Layer 8 of a small transformer language model trained on English Wikipedia (12 layers, counted from 0, width 96).
A neuron's activation on a vector x is GELU(weights . x + bias), where the dot is the dot product.

Input weights of the MLP neurons that the questions are about. A number n stands for n times 0.01.
n7 (bias -0.193): -31 -21 5 -1 45 12 -14 16 13 0 -9 -3 19 -1 4 0 -15 1 -12 -3 3 -21 23 -3 -11 -13 -5 -15 -40 8 3 -1 17 -32 -1 -11 -31 -14 -8 4 -16 -22 7 -3 -2 19 -26 13 44 -9 10 2 -24 -33 -1 13 -10 -26 1 13 -7 -4 -2 -23 26 -2 -7 -9 25 -4 11 51 8 -22 -8 -14 9 17 -3 -22 26 -7 -10 10 -18 -17 14 11 5 22 -20 -7 52 -3 2 -11
n15 (bias -0.316): -7 -30 -5 13 -12 2 -18 -31 2 -40 6 -33 20 38 -30 25 -10 -3 10 19 -25 -32 4 -31 -7 -20 11 -23 -21 -44 -28 -6 -14 -6 19 0 -40 14 -4 17 -28 0 -11 4 -19 15 -1 17 -6 37 -9 -22 6 -41 -27 -32 10 13 -32 -1 -4 -18 32 14 37 -6 -15 1 6 -60 15 -8 20 -1 19 5 -33 -5 8 23 6 16 30 -14 16 -2 6 15 -10 3 18 -5 30 12 24 -19
n34 (bias -0.277): 22 7 14 -3 -15 -10 -26 -17 28 -4 -17 -9 -7 -28 25 -24 -10 7 -16 28 -25 -10 15 -2 -6 -9 10 7 -5 -20 38 3 19 -3 13 -12 -42 -8 -12 -1 -25 -6 4 2 -23 6 -4 22 -16 11 -31 -30 1 1 5 9 16 30 -7 -34 38 -17 16 2 -25 -4 -26 14 -10 -10 -7 -54 -18 -37 29 -2 10 -8 20 -4 -25 -10 26 38 19 -17 -28 -5 -7 -19 -8 -2 7 -13 62 7
n49 (bias -0.179): -3 -7 -24 11 6 23 2 13 17 -26 -33 -7 26 -31 1 2 32 -35 8 -24 26 -17 25 2 24 5 -8 -2 12 21 6 -4 0 -21 -3 24 17 -53 2 1 -31 -8 16 17 5 4 -5 12 -6 -2 10 -2 -3 4 -1 -8 -12 -5 32 -41 6 -23 -3 -9 6 9 16 8 -33 -44 46 14 0 -10 -26 12 29 -33 -26 -4 33 -24 24 -26 -10 -27 -2 15 -3 -19 -4 11 29 -3 -6 -10
n71 (bias -0.069): 7 13 11 -21 13 5 -25 1 -1 -26 -49 2 9 -33 24 -6 13 26 -25 -29 28 16 -51 -36 -15 -8 -5 4 7 -53 13 0 -4 -16 19 16 -11 -17 14 -9 19 36 -20 -26 -20 -24 -20 -19 -24 1 4 -22 9 12 37 21 -12 -1 25 14 15 -15 11 -18 2 9 -18 -3 -10 13 -5 -18 7 -16 -13 -12 21 6 12 7 3 -21 -4 25 2 33 22 -9 -7 9 2 17 -22 25 10 1
n85 (bias -0.162): 5 -32 49 -7 1 -13 11 1 -29 -7 -31 7 0 -6 -6 -3 -3 -59 9 -29 31 -4 9 -18 16 13 -15 4 -4 -21 -10 49 12 -9 18 -27 20 -23 4 33 -26 -15 -16 -5 -26 -27 -5 32 -20 20 2 -13 -11 5 7 -1 -2 19 -24 14 19 -8 -5 15 12 18 -23 -16 25 17 2 11 -9 -17 -10 -26 -14 -17 23 14 2 -7 8 4 -17 -25 6 -19 -23 29 2 -29 -48 -59 22 -11
n86 (bias -0.207): 24 7 -31 -16 -51 4 -16 15 1 -5 -5 5 7 12 -7 28 -1 10 -20 -13 8 -10 -11 4 -35 -3 -28 1 -3 -25 -20 2 -26 5 -15 -35 -19 -34 9 1 20 30 -28 -6 0 -15 -26 9 18 -15 -15 -4 -7 -7 6 -11 2 4 3 11 -1 -23 2 23 30 20 -6 6 -20 -54 5 -38 16 4 7 -23 4 19 19 -12 23 6 6 -2 -19 28 43 13 28 39 -29 2 1 -39 16 -30
n117 (bias -0.160): 2 28 13 -21 -16 26 19 -17 14 12 6 13 22 13 -32 -6 16 26 9 18 -28 -25 -6 3 9 -14 -1 21 -1 5 -21 -33 -32 -4 8 -31 -11 -8 51 -2 7 -14 29 5 -21 -9 5 -5 -6 -24 1 50 35 7 -21 11 -46 38 -19 -15 10 -10 -20 20 21 10 -19 36 -1 -1 5 7 11 -32 -11 -6 15 8 -34 7 -25 -6 -7 41 -40 -1 6 13 -5 -4 -35 -11 -1 -7 -1 -7
n125 (bias -0.277): 11 5 -3 8 -22 3 -12 -32 -36 -27 -30 9 -11 -11 -22 29 4 -5 7 4 5 -1 -2 -11 22 1 4 -13 25 31 34 -22 1 1 -6 -13 0 -2 15 -13 16 13 46 7 -23 -1 -11 15 -14 25 -4 17 -37 -10 -15 -11 14 2 -25 -17 -14 25 5 6 6 2 -6 18 35 18 -7 9 -26 -1 -41 -31 17 60 9 17 50 -4 20 3 5 22 10 1 23 -22 7 28 20 -15 -41 17
n142 (bias -0.121): 2 30 -9 -19 -14 -12 32 -33 1 -23 -2 2 13 -24 23 13 -6 -45 23 -31 4 9 23 7 36 11 -23 -10 -18 4 22 -28 15 8 14 47 -7 14 10 20 -19 -22 4 27 -20 15 2 17 -16 25 11 -42 4 4 16 -16 3 11 -25 15 -10 3 -36 16 -19 -10 37 8 3 -17 3 -15 -36 -5 -13 28 17 24 5 -24 -7 -32 -21 7 38 26 -18 -43 -22 -34 15 1 -5 -44 -12 -8
n166 (bias -0.286): 15 1 -15 -17 -25 -21 -17 13 12 -5 7 1 -5 -32 6 36 33 -12 15 -41 -26 4 8 10 5 -33 27 -22 -21 21 -12 -13 -62 23 4 1 -1 26 52 4 44 4 -27 42 7 -11 2 -4 -7 -5 23 -3 -12 -17 16 -24 -13 -53 -4 11 37 -15 23 0 -23 14 -7 -13 47 8 -2 -9 25 4 6 -9 5 2 -13 -7 -2 -12 14 39 -12 20 -5 7 6 -18 -5 -14 -15 -30 -2 -2
n188 (bias -0.248): 13 16 18 6 24 -10 14 -5 -23 3 39 -22 -21 6 4 41 1 29 -52 -42 -13 -25 -39 -26 -20 -29 -8 30 24 -3 33 -4 -12 -24 27 7 38 -22 14 -8 11 -22 -1 -6 16 -34 -58 -17 -28 48 -8 15 26 16 -39 -2 11 -8 8 10 -17 -37 15 16 18 2 13 -54 -13 -9 40 -4 -53 -4 23 4 14 14 -14 13 8 35 -5 -18 21 2 -34 -1 -7 -13 -18 -22 -4 -22 7 -3
n192 (bias -0.223): -7 -2 22 24 -12 3 -19 -1 -3 -9 -42 -2 -4 0 -37 16 24 -5 34 -8 -18 -14 4 -15 18 0 -3 -21 -20 28 -9 -19 -29 -10 19 -42 -2 7 4 7 32 -12 -30 -32 6 17 29 13 0 -22 15 12 8 23 -39 -45 1 8 -13 36 -1 -8 25 -7 11 16 -18 3 6 -5 -4 -2 14 -3 -15 11 -8 1 40 -11 -9 -20 -12 14 -9 20 17 8 22 -4 16 -8 -29 -13 11 24
n206 (bias -0.227): 14 9 23 29 -22 -35 -16 -5 -11 9 -22 -18 4 0 -18 -1 -18 34 17 -42 -19 -15 8 9 -28 -6 10 22 26 -6 6 13 -19 16 21 -20 35 -11 6 -10 -10 -19 2 -6 -27 17 -16 39 4 -60 22 0 -9 1 -23 -20 -5 11 -19 28 -8 -32 3 25 -1 44 0 -19 4 -11 -6 3 7 -9 2 40 5 30 -16 5 -12 21 -18 -17 3 -10 -10 -21 -7 5 -7 34 -27 32 -5 -11
n215 (bias -0.142): -14 -27 24 -1 -22 -13 -12 -28 -15 -19 -24 21 14 5 -13 2 4 6 21 -11 14 -5 15 6 -10 5 18 -15 15 -28 11 -26 14 -12 14 -15 13 52 26 18 4 7 -5 29 13 31 -12 -34 -40 18 -2 -7 5 -3 -11 33 -1 7 9 -44 14 -10 9 -17 -6 -15 -9 20 -2 -4 -10 12 5 -42 -2 29 -7 1 35 -2 -3 -1 -18 23 17 10 2 4 -19 -3 -15 25 -2 -13 -31 -18
n232 (bias -0.197): -9 10 -25 28 -14 -15 7 2 61 0 -32 -7 4 27 30 -6 -39 -14 -2 16 25 23 -5 18 36 3 1 -10 -21 -4 0 5 -33 -16 -21 5 7 -25 31 -1 -11 -54 13 -16 -12 42 40 -32 -14 -44 -13 -29 5 57 7 -7 -19 8 -17 10 12 -27 -4 -4 -26 19 1 -12 10 12 30 14 9 -5 -33 -2 19 11 -14 -12 -6 -27 -9 1 18 9 43 5 -5 -67 16 6 -8 -32 11 31
n246 (bias -0.252): 2 -12 23 -8 -4 -7 20 -23 3 4 12 4 -52 10 -40 -18 23 21 -15 -27 -51 11 9 -23 14 -20 24 -23 -38 8 12 2 -7 26 -25 -3 7 -35 -1 -21 2 11 1 12 -50 25 -7 22 -32 16 38 -14 4 8 2 33 -13 9 -15 -13 17 29 4 20 7 6 1 7 32 -14 -11 -18 48 -42 18 -19 1 8 13 24 17 36 3 10 5 -23 15 14 35 -5 31 -29 27 15 -2 -24
n251 (bias -0.152): -19 -3 -20 -6 -22 -2 -4 -24 11 -20 -16 11 32 8 -3 -18 37 22 15 28 40 17 -4 8 19 -26 -28 -21 -22 -4 -20 10 15 3 -20 30 -11 -7 -1 19 -16 11 -15 -23 -16 -5 -4 5 2 5 0 10 26 7 16 2 -28 25 -1 -41 13 7 -15 19 15 5 6 23 -21 -3 9 -2 -13 14 -7 -3 11 3 -18 19 15 -4 -9 -11 36 23 14 6 -24 -18 6 -9 4 -3 -18 21
n280 (bias -0.275): 20 37 -34 -4 19 2 5 10 9 -4 -34 13 9 -4 -26 1 19 2 -8 -33 18 -11 3 -4 3 7 -9 -39 17 -6 26 13 19 7 36 1 -29 -33 15 -28 16 0 -3 -27 18 5 -7 -7 -4 1 -20 23 -56 6 -5 10 -25 -2 23 -9 -4 -15 -1 25 12 -19 2 16 -6 -18 0 6 33 -9 -12 -4 -5 -32 13 -14 36 4 12 32 11 27 9 27 -9 3 -4 -15 -15 -19 18 26
n281 (bias -0.160): -32 23 11 21 4 4 -18 11 10 9 12 -22 -1 -8 -1 28 -2 9 24 -17 10 4 11 -15 30 -11 -2 -13 -2 -1 -23 25 0 -28 4 -2 -21 15 27 25 35 -17 -36 -29 10 38 1 2 -19 -13 -33 32 -36 -21 22 -15 19 44 10 -9 2 -26 -2 -4 -2 -11 11 -34 -17 26 5 20 13 -9 17 -30 31 26 23 14 16 -33 10 44 -3 12 -9 -14 -30 2 -11 -39 13 15 34 -25
n290 (bias -0.340): -20 31 0 -5 18 5 -7 7 6 -3 -5 -15 -20 -19 -40 20 -29 29 9 5 4 -33 -13 10 31 -14 16 8 30 -9 -20 8 -3 -4 -2 -1 19 -24 14 -22 -18 4 3 11 1 7 -55 17 -1 -39 23 23 0 -21 -22 3 -62 7 15 24 19 -6 38 1 2 39 -19 -33 2 3 -31 -33 12 -12 19 20 9 -27 5 -16 1 8 -20 -30 7 -12 13 -6 -65 -41 11 -7 44 -5 -43 -6
n296 (bias -0.082): 14 -35 -31 -11 19 25 26 41 -34 9 27 -12 18 -38 23 -8 2 -16 5 -42 -17 15 -3 -8 -25 -1 17 -2 2 -18 -11 32 9 -11 44 31 10 -12 24 9 -49 17 1 7 -6 -21 -6 -4 -20 -11 -38 -40 22 3 -34 10 8 26 21 -49 23 8 12 -9 -23 -24 20 3 -32 -35 4 0 5 -24 -2 -21 18 3 -19 34 -14 26 53 31 3 -30 8 23 3 -23 16 -1 9 18 15 -16
n302 (bias -0.182): -6 2 -20 -1 3 -6 -13 -14 -17 15 5 -1 -1 -16 -1 -34 3 18 17 6 -26 4 -21 0 6 19 5 -2 16 17 -23 -3 -6 -19 19 -3 8 -33 14 19 -3 13 -7 -5 -2 -1 32 4 -4 -3 42 -2 15 -7 -34 -3 4 4 -3 -3 -12 14 -7 -29 -21 19 -42 2 -20 23 -19 27 12 20 -6 -13 2 -8 -36 34 1 -4 -21 32 -15 -14 10 44 41 -16 -9 31 -20 -28 6 39
n307 (bias -0.169): 12 4 1 -12 -12 51 26 -50 -2 -13 6 17 55 -11 8 19 8 -25 21 13 7 -95 -5 -6 4 1 -25 1 -32 -44 16 16 -4 15 -9 15 -4 -34 -1 -2 6 18 2 32 -31 23 6 4 2 31 -1 -10 4 14 3 9 -5 24 -16 -24 5 -9 12 32 -23 -9 -21 3 -16 -10 -11 -29 -1 0 -3 14 4 17 -5 -32 -10 24 -15 0 1 13 -10 -15 -4 -35 -5 6 0 -16 -28 14
n315 (bias -0.149): -5 38 -4 -2 -18 -7 16 12 29 12 6 -21 -21 -3 16 -16 1 -38 31 -6 30 -18 -16 10 28 0 19 13 16 -11 -16 -7 15 -9 13 -16 2 -10 6 6 10 5 10 -10 -2 35 -12 18 -11 1 42 -5 -24 -32 -22 37 6 37 3 6 -9 -14 -4 -2 12 -3 -28 -20 8 -9 5 -1 16 -34 -11 -12 2 -33 2 35 6 -5 20 -4 30 18 -34 1 -18 9 34 -7 3 46 14 27
n322 (bias -0.148): 1 16 -64 20 -12 23 4 22 -36 -33 57 3 -4 9 6 5 32 -46 44 -18 -36 -6 10 6 -9 -7 -26 -17 9 16 15 -3 23 3 7 3 -8 13 9 42 -5 -31 -15 36 31 -3 11 3 -47 -6 0 23 -23 10 23 -14 10 6 9 -11 9 13 2 -39 -15 5 -23 11 -2 -35 3 16 -24 12 -38 26 19 -18 0 4 2 2 23 -6 8 22 -13 -23 1 14 -24 1 26 -20 16 0
n327 (bias -0.154): 2 -14 9 -8 -1 -10 -6 -23 23 7 -26 -36 -24 -28 1 4 15 2 -49 3 -15 7 -20 -13 -7 11 -8 -5 19 2 17 -16 -24 -12 -11 4 -11 -11 -6 -17 -2 17 0 13 20 23 -16 2 3 -22 28 -8 -13 14 10 9 27 23 14 2 -25 3 29 -4 5 19 3 5 9 -4 22 5 27 -19 -19 17 -28 -3 -1 -7 14 0 11 42 10 -31 4 -23 15 30 -27 -28 39 1 -3 -33
n331 (bias -0.260): 3 4 20 -25 -35 -36 -5 -16 -10 -6 28 -7 -24 -9 -37 -31 9 -2 17 -5 -13 16 -9 -17 -15 -2 -14 2 -31 -23 13 -21 10 16 12 -9 38 29 -31 -2 -13 -3 -1 -2 9 -9 -1 -12 -2 -29 -7 -22 29 24 -12 6 21 -18 26 14 -1 -33 0 17 -25 -32 -16 -12 9 11 10 12 13 16 13 19 10 65 -5 -13 11 17 37 -6 0 11 8 12 -24 -5 -17 -22 -20 -13 3 -12
n358 (bias -0.160): -35 28 4 -13 9 -27 8 0 12 -17 -25 -12 19 -23 14 30 -19 12 6 -1 22 -2 32 -30 -20 8 -9 14 -38 -45 21 -12 8 13 21 -4 10 -21 -7 -21 -26 11 19 -12 -54 23 32 12 0 35 1 21 -32 -18 5 34 29 -20 -2 8 -21 19 10 2 30 22 12 -15 3 -4 -3 14 -2 -26 -11 2 -2 13 21 -31 -12 26 -37 -6 10 -18 -18 21 -8 28 -25 -30 -25 -18 -4 -6
n362 (bias -0.123): -33 5 -10 -5 -2 12 52 -7 -9 -18 -7 15 0 -4 10 34 7 -6 -6 -38 6 5 -33 0 10 5 -23 13 11 -15 5 19 26 -7 16 -25 -14 -14 2 -16 17 -34 5 -10 -18 8 -14 -10 7 -8 12 -6 -5 5 0 -13 -8 60 20 -33 5 -7 8 12 -9 11 12 4 36 20 -7 -10 -2 -8 2 -6 -12 -5 -15 -19 8 7 -8 -13 -24 -12 6 -8 17 -9 -13 -2 -8 -11 12 -6
n369 (bias -0.136): -18 5 6 25 -19 2 -36 -25 -26 -14 -5 -8 -11 3 51 -9 0 -18 3 -26 -10 4 5 6 -43 -20 -6 -43 9 -14 -35 33 -17 20 28 34 29 -24 6 21 -46 -17 19 -1 -25 -55 -5 34 19 14 18 -12 -31 4 34 0 -33 0 -4 -28 9 0 3 -7 12 37 -34 1 -8 -25 -21 -21 -14 -18 -9 -12 -3 13 39 20 15 26 1 39 -20 2 -2 8 0 18 -7 -8 -13 -12 8 32
n383 (bias -0.155): 11 -6 9 13 -9 1 2 -16 -4 6 19 -17 22 -1 -17 25 12 -10 49 -2 7 -7 18 -8 1 4 -8 -16 -7 14 31 27 8 22 1 17 -4 -44 -11 3 -2 2 31 -20 -5 24 12 -12 13 -2 11 22 -4 1 -21 20 7 -5 -45 3 -12 -22 5 22 -5 0 -31 -30 -33 9 -42 -2 -4 -12 13 5 -9 9 -3 -13 27 -26 23 12 -1 -14 -16 -32 34 28 -26 -9 -32 -7 1 -38

Each question shows a token from some text and the vector x that enters the MLP there. A number n stands for n times 0.055.

" on": 12 -16 5 1 10 -3 49 -5 8 -7 -20 6 -18 1 31 -24 -21 -2 7 -3 6 0 18 12 -10 -3 38 -20 25 -27 -39 3 0 1 2 -2 18 13 -5 7 21 8 -3 1 -7 6 -1 5 7 -21 2 16 8 -13 0 19 4 5 18 -20 12 12 -15 -1 3 -24 2 9 -30 4 -15 3 -4 24 -9 -11 6 -7 30 -45 16 -14 13 -17 -21 -7 -10 -25 4 8 17 -17 1 10 -7 18
Which neuron fires most, and how strongly? n315, at about 1.6

" its": 10 -11 9 20 20 0 54 10 11 2 -34 -2 -14 3 20 -3 15 9 -7 -1 -5 -2 6 -4 -4 3 36 -13 24 -13 -28 20 -15 4 16 -13 10 14 16 -3 17 0 2 4 -19 -16 -5 14 -3 -19 2 21 2 -4 17 6 18 -15 11 -10 -14 17 -29 0 6 -18 -4 8 -11 -5 8 5 2 -3 5 -3 -16 -18 16 -66 0 -2 8 -6 -1 -1 -13 -24 12 -11 8 -3 3 -22 -9 3
Which of these neurons fires most? n280

"ased": 11 -4 27 -1 -2 8 51 -1 -14 12 -13 -4 -35 18 15 21 12 -6 -20 -2 -16 14 11 0 -12 8 37 -14 20 -33 -12 -1 -29 2 -6 -7 -6 25 -4 -4 15 1 -23 17 -20 -3 5 10 -4 2 -23 7 17 8 34 15 10 -3 9 -1 -8 6 -32 -16 6 -7 -3 -4 -1 13 1 -11 -12 12 -16 1 -4 -20 19 -53 6 -4 16 -9 -4 -24 1 -14 -3 8 27 -12 11 -1 12 7
Which of these neurons fires most? n85

"ess": -23 -1 24 7 2 3 21 -9 13 3 17 12 -12 25 -5 5 -14 -3 -22 -4 -7 -12 18 -11 -9 21 8 -3 -2 -11 -26 -8 -8 2 -6 -15 -8 4 -3 -16 24 -11 20 4 22 -26 -9 25 -5 1 1 18 13 1 18 -40 10 -15 -44 -2 -28 -19 -8 -17 8 -20 2 42 -2 19 25 6 -6 18 16 8 -3 -25 -8 -63 6 -4 1 -27 -15 7 4 8 44 44 15 2 21 9 6 7
Which two neurons fire most, strongest first? n7, n86

"\"": 0 -18 3 15 17 0 50 0 6 1 -26 3 -8 0 18 -12 7 13 -9 6 5 0 3 -14 -9 5 31 -13 26 -15 -16 35 -2 9 14 -5 11 18 6 -4 23 -5 -1 -1 -27 -12 2 11 -5 -16 1 24 9 -19 28 17 13 -9 8 -11 -8 23 -31 0 4 -18 7 3 -12 -1 11 1 -10 2 19 -6 -18 -17 11 -71 -1 -3 6 -4 0 4 -8 -21 16 -13 6 -5 -6 -14 -5 -4
Which of these neurons fires most? n362

"ission": -5 -15 28 1 -3 -10 16 25 9 17 -13 -8 -23 -4 18 3 -2 -2 -16 -4 21 -3 30 6 -9 18 12 10 2 -14 -25 -6 4 4 16 -5 1 18 12 -18 26 -6 -16 6 -17 -26 15 -11 12 -26 -10 23 18 -9 8 29 14 7 -12 23 -27 14 -3 12 15 -35 4 33 -26 -11 -27 -4 5 26 20 -23 -30 -34 33 -46 8 -4 0 -11 -20 -13 -6 -25 17 -7 10 27 18 -10 4 16
Which two neurons fire most, strongest first? n86, n358

" in": 3 -15 7 0 20 -7 52 9 9 -5 -23 6 -20 3 37 -12 -8 9 13 -8 0 16 12 12 -12 -11 48 4 22 -22 -42 8 -1 7 6 5 9 12 -11 15 19 -1 -3 -6 -14 -7 -8 -7 -5 -20 -6 12 0 11 25 0 10 -11 19 -5 16 16 -21 -10 -5 -16 -16 6 -32 15 3 -12 -21 5 -7 -7 0 -11 24 -42 16 -3 -3 -15 -21 -2 -4 -10 17 7 16 -22 -6 4 -9 12
Which two neurons fire most, strongest first? n369, n71

" b": 8 -31 -5 31 28 -23 39 8 14 10 -7 -5 -16 21 11 -33 11 5 -22 11 -15 6 3 -2 -10 -13 39 -18 21 -19 -8 -3 9 1 -12 1 -7 3 14 8 9 -4 11 1 6 -8 10 16 -9 -12 -2 9 -11 -12 13 17 1 12 0 15 8 8 -12 -20 -2 -11 0 -5 -5 15 -16 9 -33 17 -4 11 2 -9 16 -57 -1 -4 13 -30 -17 -11 -16 -32 35 3 8 16 26 -23 3 12
Which of these neurons fires most? n322

" ag": 18 2 22 20 21 0 24 10 -4 7 -17 -5 0 28 -8 -32 -12 9 -18 -15 17 11 9 19 -19 -15 29 -2 20 -6 -17 -5 -11 -10 11 -3 -15 3 3 8 16 14 -3 -8 -6 7 -9 0 -6 -10 -18 34 -6 -10 31 24 11 15 6 4 -7 10 -31 16 9 -28 -4 -16 2 29 -36 14 -21 9 -5 -19 7 -21 13 -34 29 -19 6 -27 -11 -7 -32 -31 32 -14 19 -4 28 -2 4 -14
Which of these neurons fires most? n281

"ir": -24 5 11 35 7 -3 -5 8 13 23 8 -8 16 1 19 -22 0 12 6 -13 -15 -2 -2 -8 -6 26 25 27 24 11 -27 -22 13 17 -7 7 4 -2 -28 7 13 24 6 -41 28 -22 -4 -2 -27 -7 5 7 11 -11 -5 -28 -2 -25 -24 13 -13 -6 -16 15 -29 -25 -25 17 -7 2 9 13 -28 32 30 -7 -15 17 26 -45 9 -7 -5 -12 -8 1 -17 5 37 23 -4 10 -4 8 -16 11
Which of these neurons fires most? n302

"uk": -5 0 12 -1 -23 19 0 15 10 26 -22 7 2 -5 -4 -25 0 -2 12 6 21 -7 28 19 -19 4 33 11 10 9 -28 -26 20 19 -5 5 12 6 1 22 30 4 -24 -3 23 3 12 9 4 -12 -8 22 24 -32 -19 -22 17 -20 -1 -8 -26 8 -24 27 8 -29 -6 17 0 3 -2 -16 -10 0 19 -31 -23 -18 30 -52 -10 12 11 -33 -3 -12 -19 -18 19 -3 -1 18 18 9 -3 14
Which of these neurons fires most? n192

" electric": 6 -22 18 21 13 -10 25 24 -8 4 -22 16 -31 28 36 -2 2 16 -13 4 0 4 24 1 -19 -18 32 -18 9 -16 1 -18 -17 15 -23 -5 2 27 6 -5 19 18 -33 -8 1 -15 -3 17 4 -4 -10 20 13 -15 13 16 6 -18 -20 10 0 22 -12 5 -4 -36 -4 13 -24 0 -21 12 -6 25 -13 14 -12 0 28 -60 1 -16 -17 -12 -5 -18 -12 -6 36 4 7 5 21 -8 6 6
Which three neurons fire most, strongest first? n215, n7, n192

"e": -5 -10 19 5 27 1 29 -12 -2 -3 -17 13 -31 -10 29 7 -12 -10 18 -1 16 18 17 4 -1 7 21 3 30 -22 -11 -6 -7 17 6 8 -2 3 0 -6 29 26 -9 8 -13 -13 -18 20 -7 -1 5 8 14 24 23 22 -3 2 0 -10 1 0 -9 2 5 -20 -23 -3 -20 34 -13 -11 -28 24 24 -6 -15 -34 15 -50 -22 -10 5 -17 -15 -51 -19 -5 8 6 21 -20 9 -14 5 26
Which neuron fires most, and how strongly? n85, at about 3.1

" a": 23 -14 2 4 24 -9 50 -4 12 -10 -26 -10 -24 7 26 13 16 -11 6 0 8 -11 4 4 -2 -5 47 -16 21 -15 -18 -2 -21 5 -3 0 9 22 5 6 23 18 -22 18 1 -17 -14 5 5 -20 11 -8 9 -1 10 -3 4 -9 3 11 17 15 -38 2 1 4 -26 7 -19 3 5 -7 -27 15 -4 12 -9 -10 14 -57 -13 -4 1 -10 -2 -4 -11 -8 6 8 8 -1 11 -20 -10 20
Which of these neurons fires most? n166

".": 8 -17 7 15 20 1 53 -1 11 6 -37 0 0 0 11 -6 12 14 -11 -1 -13 11 17 -8 -3 0 35 -18 31 -12 -32 31 -11 1 11 -5 0 5 6 -5 15 -4 1 -11 -14 -12 -3 16 -10 -11 -9 29 13 -11 16 5 26 -4 7 -14 -13 18 -33 -12 0 -17 8 8 -13 8 10 -3 -11 6 16 2 -16 -19 10 -49 -5 -6 14 -3 -1 7 -9 -17 21 -18 -4 1 -3 -14 -14 14
Which of these neurons fires most? n362

"k": 13 7 11 -19 2 1 22 1 -11 -5 -19 0 3 26 -34 -15 -4 -2 1 3 37 7 25 17 -22 -1 29 -12 -2 -6 -16 -26 23 7 3 5 -2 3 -18 -15 18 3 -1 2 16 -13 -1 17 12 9 -31 10 15 -5 29 -26 3 -6 -2 26 -32 4 -10 11 -20 -22 12 -29 -24 12 -6 11 -1 3 24 -21 -14 -6 1 -36 -6 19 -7 -1 -33 -24 -33 -20 41 22 30 18 14 14 3 34
Which of these neurons fires most? n383

"s": -4 -16 -2 34 6 8 43 -23 8 27 5 11 4 6 17 8 -3 -4 -22 -15 -2 -4 27 10 -2 -12 15 6 -14 -12 -22 -12 18 12 3 7 -15 11 -28 13 18 6 0 2 -10 -4 -3 24 2 -7 -15 -2 12 -1 7 15 12 -16 3 -6 -25 23 19 5 9 -15 -26 9 -22 25 6 -6 10 10 21 -31 -28 -6 14 -72 -5 3 8 -40 -26 -18 -18 -5 2 3 2 8 17 15 0 1
Which three neurons fire most, strongest first? n307, n7, n358

" their": 22 -12 17 5 10 2 57 9 25 -7 -18 -9 -17 10 30 -11 3 2 -4 8 -4 -7 4 1 -16 4 35 -6 33 -13 -23 4 -14 -1 -4 -9 16 28 3 -9 -3 7 -22 11 -9 -20 -33 11 -8 -24 -8 17 -7 5 16 1 15 7 3 2 -9 19 -17 -7 7 -23 -16 -3 -3 12 14 7 -6 -14 -13 12 -13 -17 12 -41 1 -8 4 -3 -23 -10 -12 -6 -4 22 5 15 29 -6 -13 1
Which two neurons fire most, strongest first? n327, n215

"0": 5 -9 11 3 6 0 42 9 1 8 -9 -12 -21 4 -5 -28 -6 16 -15 -1 17 27 27 15 -1 -20 5 3 47 -1 15 1 10 8 -19 17 2 21 -15 13 -7 1 -6 -5 -28 -5 9 -9 -2 -5 -5 -7 1 -33 25 -8 -1 -53 -10 -4 -27 10 -19 27 15 -17 3 21 -26 21 14 -21 -6 -5 0 -8 -19 6 -19 -28 9 -3 -3 -26 -8 5 13 -6 27 0 -3 3 6 13 22 33
Which of these neurons fires most? n251

" prior": 16 -8 30 8 -6 0 45 5 12 10 -23 6 -29 9 32 -18 18 7 5 4 -27 12 20 10 -23 3 41 -17 31 -20 -17 7 -14 13 1 -5 0 31 3 -6 18 6 -2 -7 -15 4 -5 -8 -5 -17 -8 0 8 -8 6 -2 -2 -3 6 5 7 14 -17 -31 6 -29 -3 2 8 19 1 -1 -9 4 -1 -33 11 -11 13 -37 13 -12 -3 -19 -5 -13 -11 -34 20 -1 29 -12 11 -7 15 -7
Which neuron fires most, and how strongly? n246, at about 1.5

" July": 14 -26 28 -1 21 23 23 6 16 13 -28 16 -16 0 29 2 13 15 -8 1 32 8 28 0 -2 0 37 -13 17 -24 -40 -14 2 8 8 -5 5 19 -13 -5 28 -8 2 -13 -2 -7 24 7 -19 -21 -23 8 -4 -13 18 -6 0 -1 -7 -4 -5 32 -37 -17 11 -1 -3 0 -28 34 16 -18 -13 -8 1 -42 -2 -10 21 -35 -5 -15 -10 -23 11 8 -5 -24 26 8 8 8 6 6 -16 0
Which of these neurons fires most? n71

" ": -1 -12 -4 32 31 8 32 13 35 3 -33 11 -6 19 -7 -21 31 -5 6 17 14 11 5 -2 10 6 11 -13 14 -8 -20 -8 -14 24 11 -15 17 -11 0 1 27 14 -6 -17 3 -8 0 6 -8 -15 -26 16 15 -10 21 12 -1 -21 -15 -16 8 34 -42 1 9 -4 -13 5 -33 20 23 -11 -18 -1 -13 -20 4 -32 33 -25 2 -6 3 -23 5 -1 -6 -22 13 -15 18 2 0 -5 -16 -3
Which neuron fires most, and how strongly? n251, at about 2.3

" gr": 11 -12 -22 15 15 -16 26 5 35 24 -7 8 -2 38 7 -15 -15 1 -21 10 6 -6 19 3 2 -21 34 -29 11 -8 -18 7 -1 22 -14 -32 4 0 12 14 17 1 2 -8 -11 -8 9 4 9 -15 -9 15 4 -10 35 25 33 -17 -1 -5 3 -4 -23 2 -23 -12 0 -4 0 -9 -16 13 -14 31 8 2 13 -14 22 -48 -7 -15 4 -17 -10 -23 -43 -11 34 -11 6 26 2 0 -14 9
Which neuron fires most, and how strongly? n232, at about 1.8

" Los": 22 -3 10 20 21 8 31 11 -23 6 6 10 -15 15 14 -12 3 -9 -30 -21 1 6 36 -7 -17 -11 28 1 15 -3 -37 8 2 0 -16 1 16 -7 -3 14 33 3 -10 -20 27 -6 -2 13 -12 -11 -11 7 -4 -22 -7 5 12 -3 -19 -16 0 42 -26 5 -8 -34 -10 22 -12 6 -20 14 5 14 4 -1 -15 -19 25 -65 9 1 6 -4 11 -31 -18 -10 9 3 28 -6 3 12 -4 14
Which of these neurons fires most? n296

"er": -15 -4 -5 6 3 -2 37 -17 -6 12 0 8 15 -16 44 9 8 15 -19 6 23 -17 3 17 -16 16 19 6 10 -35 -7 -9 15 28 -3 -7 -9 8 -31 4 8 3 2 -12 7 -8 -7 25 -26 -13 -12 9 -5 13 30 0 -8 -22 -7 16 -19 30 -13 1 -6 -22 -7 -13 -31 26 11 -5 -16 23 11 -34 -15 11 8 -55 5 -2 -2 -17 -20 -7 -6 8 18 -11 11 4 17 -4 13 33
Which neuron fires most, and how strongly? n307, at about 2.3

" out": 9 -38 59 8 8 -7 25 -19 16 12 -2 20 -16 -5 43 1 -11 6 -8 10 -14 -7 17 8 -3 -20 26 -14 20 -17 -19 9 -9 20 11 3 -14 -10 5 -3 5 -3 -5 14 0 9 18 -3 13 -14 -14 -16 -9 -5 4 25 6 1 2 -15 17 -3 -22 -7 28 11 11 -15 -15 34 3 -11 -34 2 -4 -18 -6 -11 31 -47 1 8 9 -19 -29 -5 -7 -9 32 2 12 -5 18 -3 -33 7
Which of these neurons fires most? n369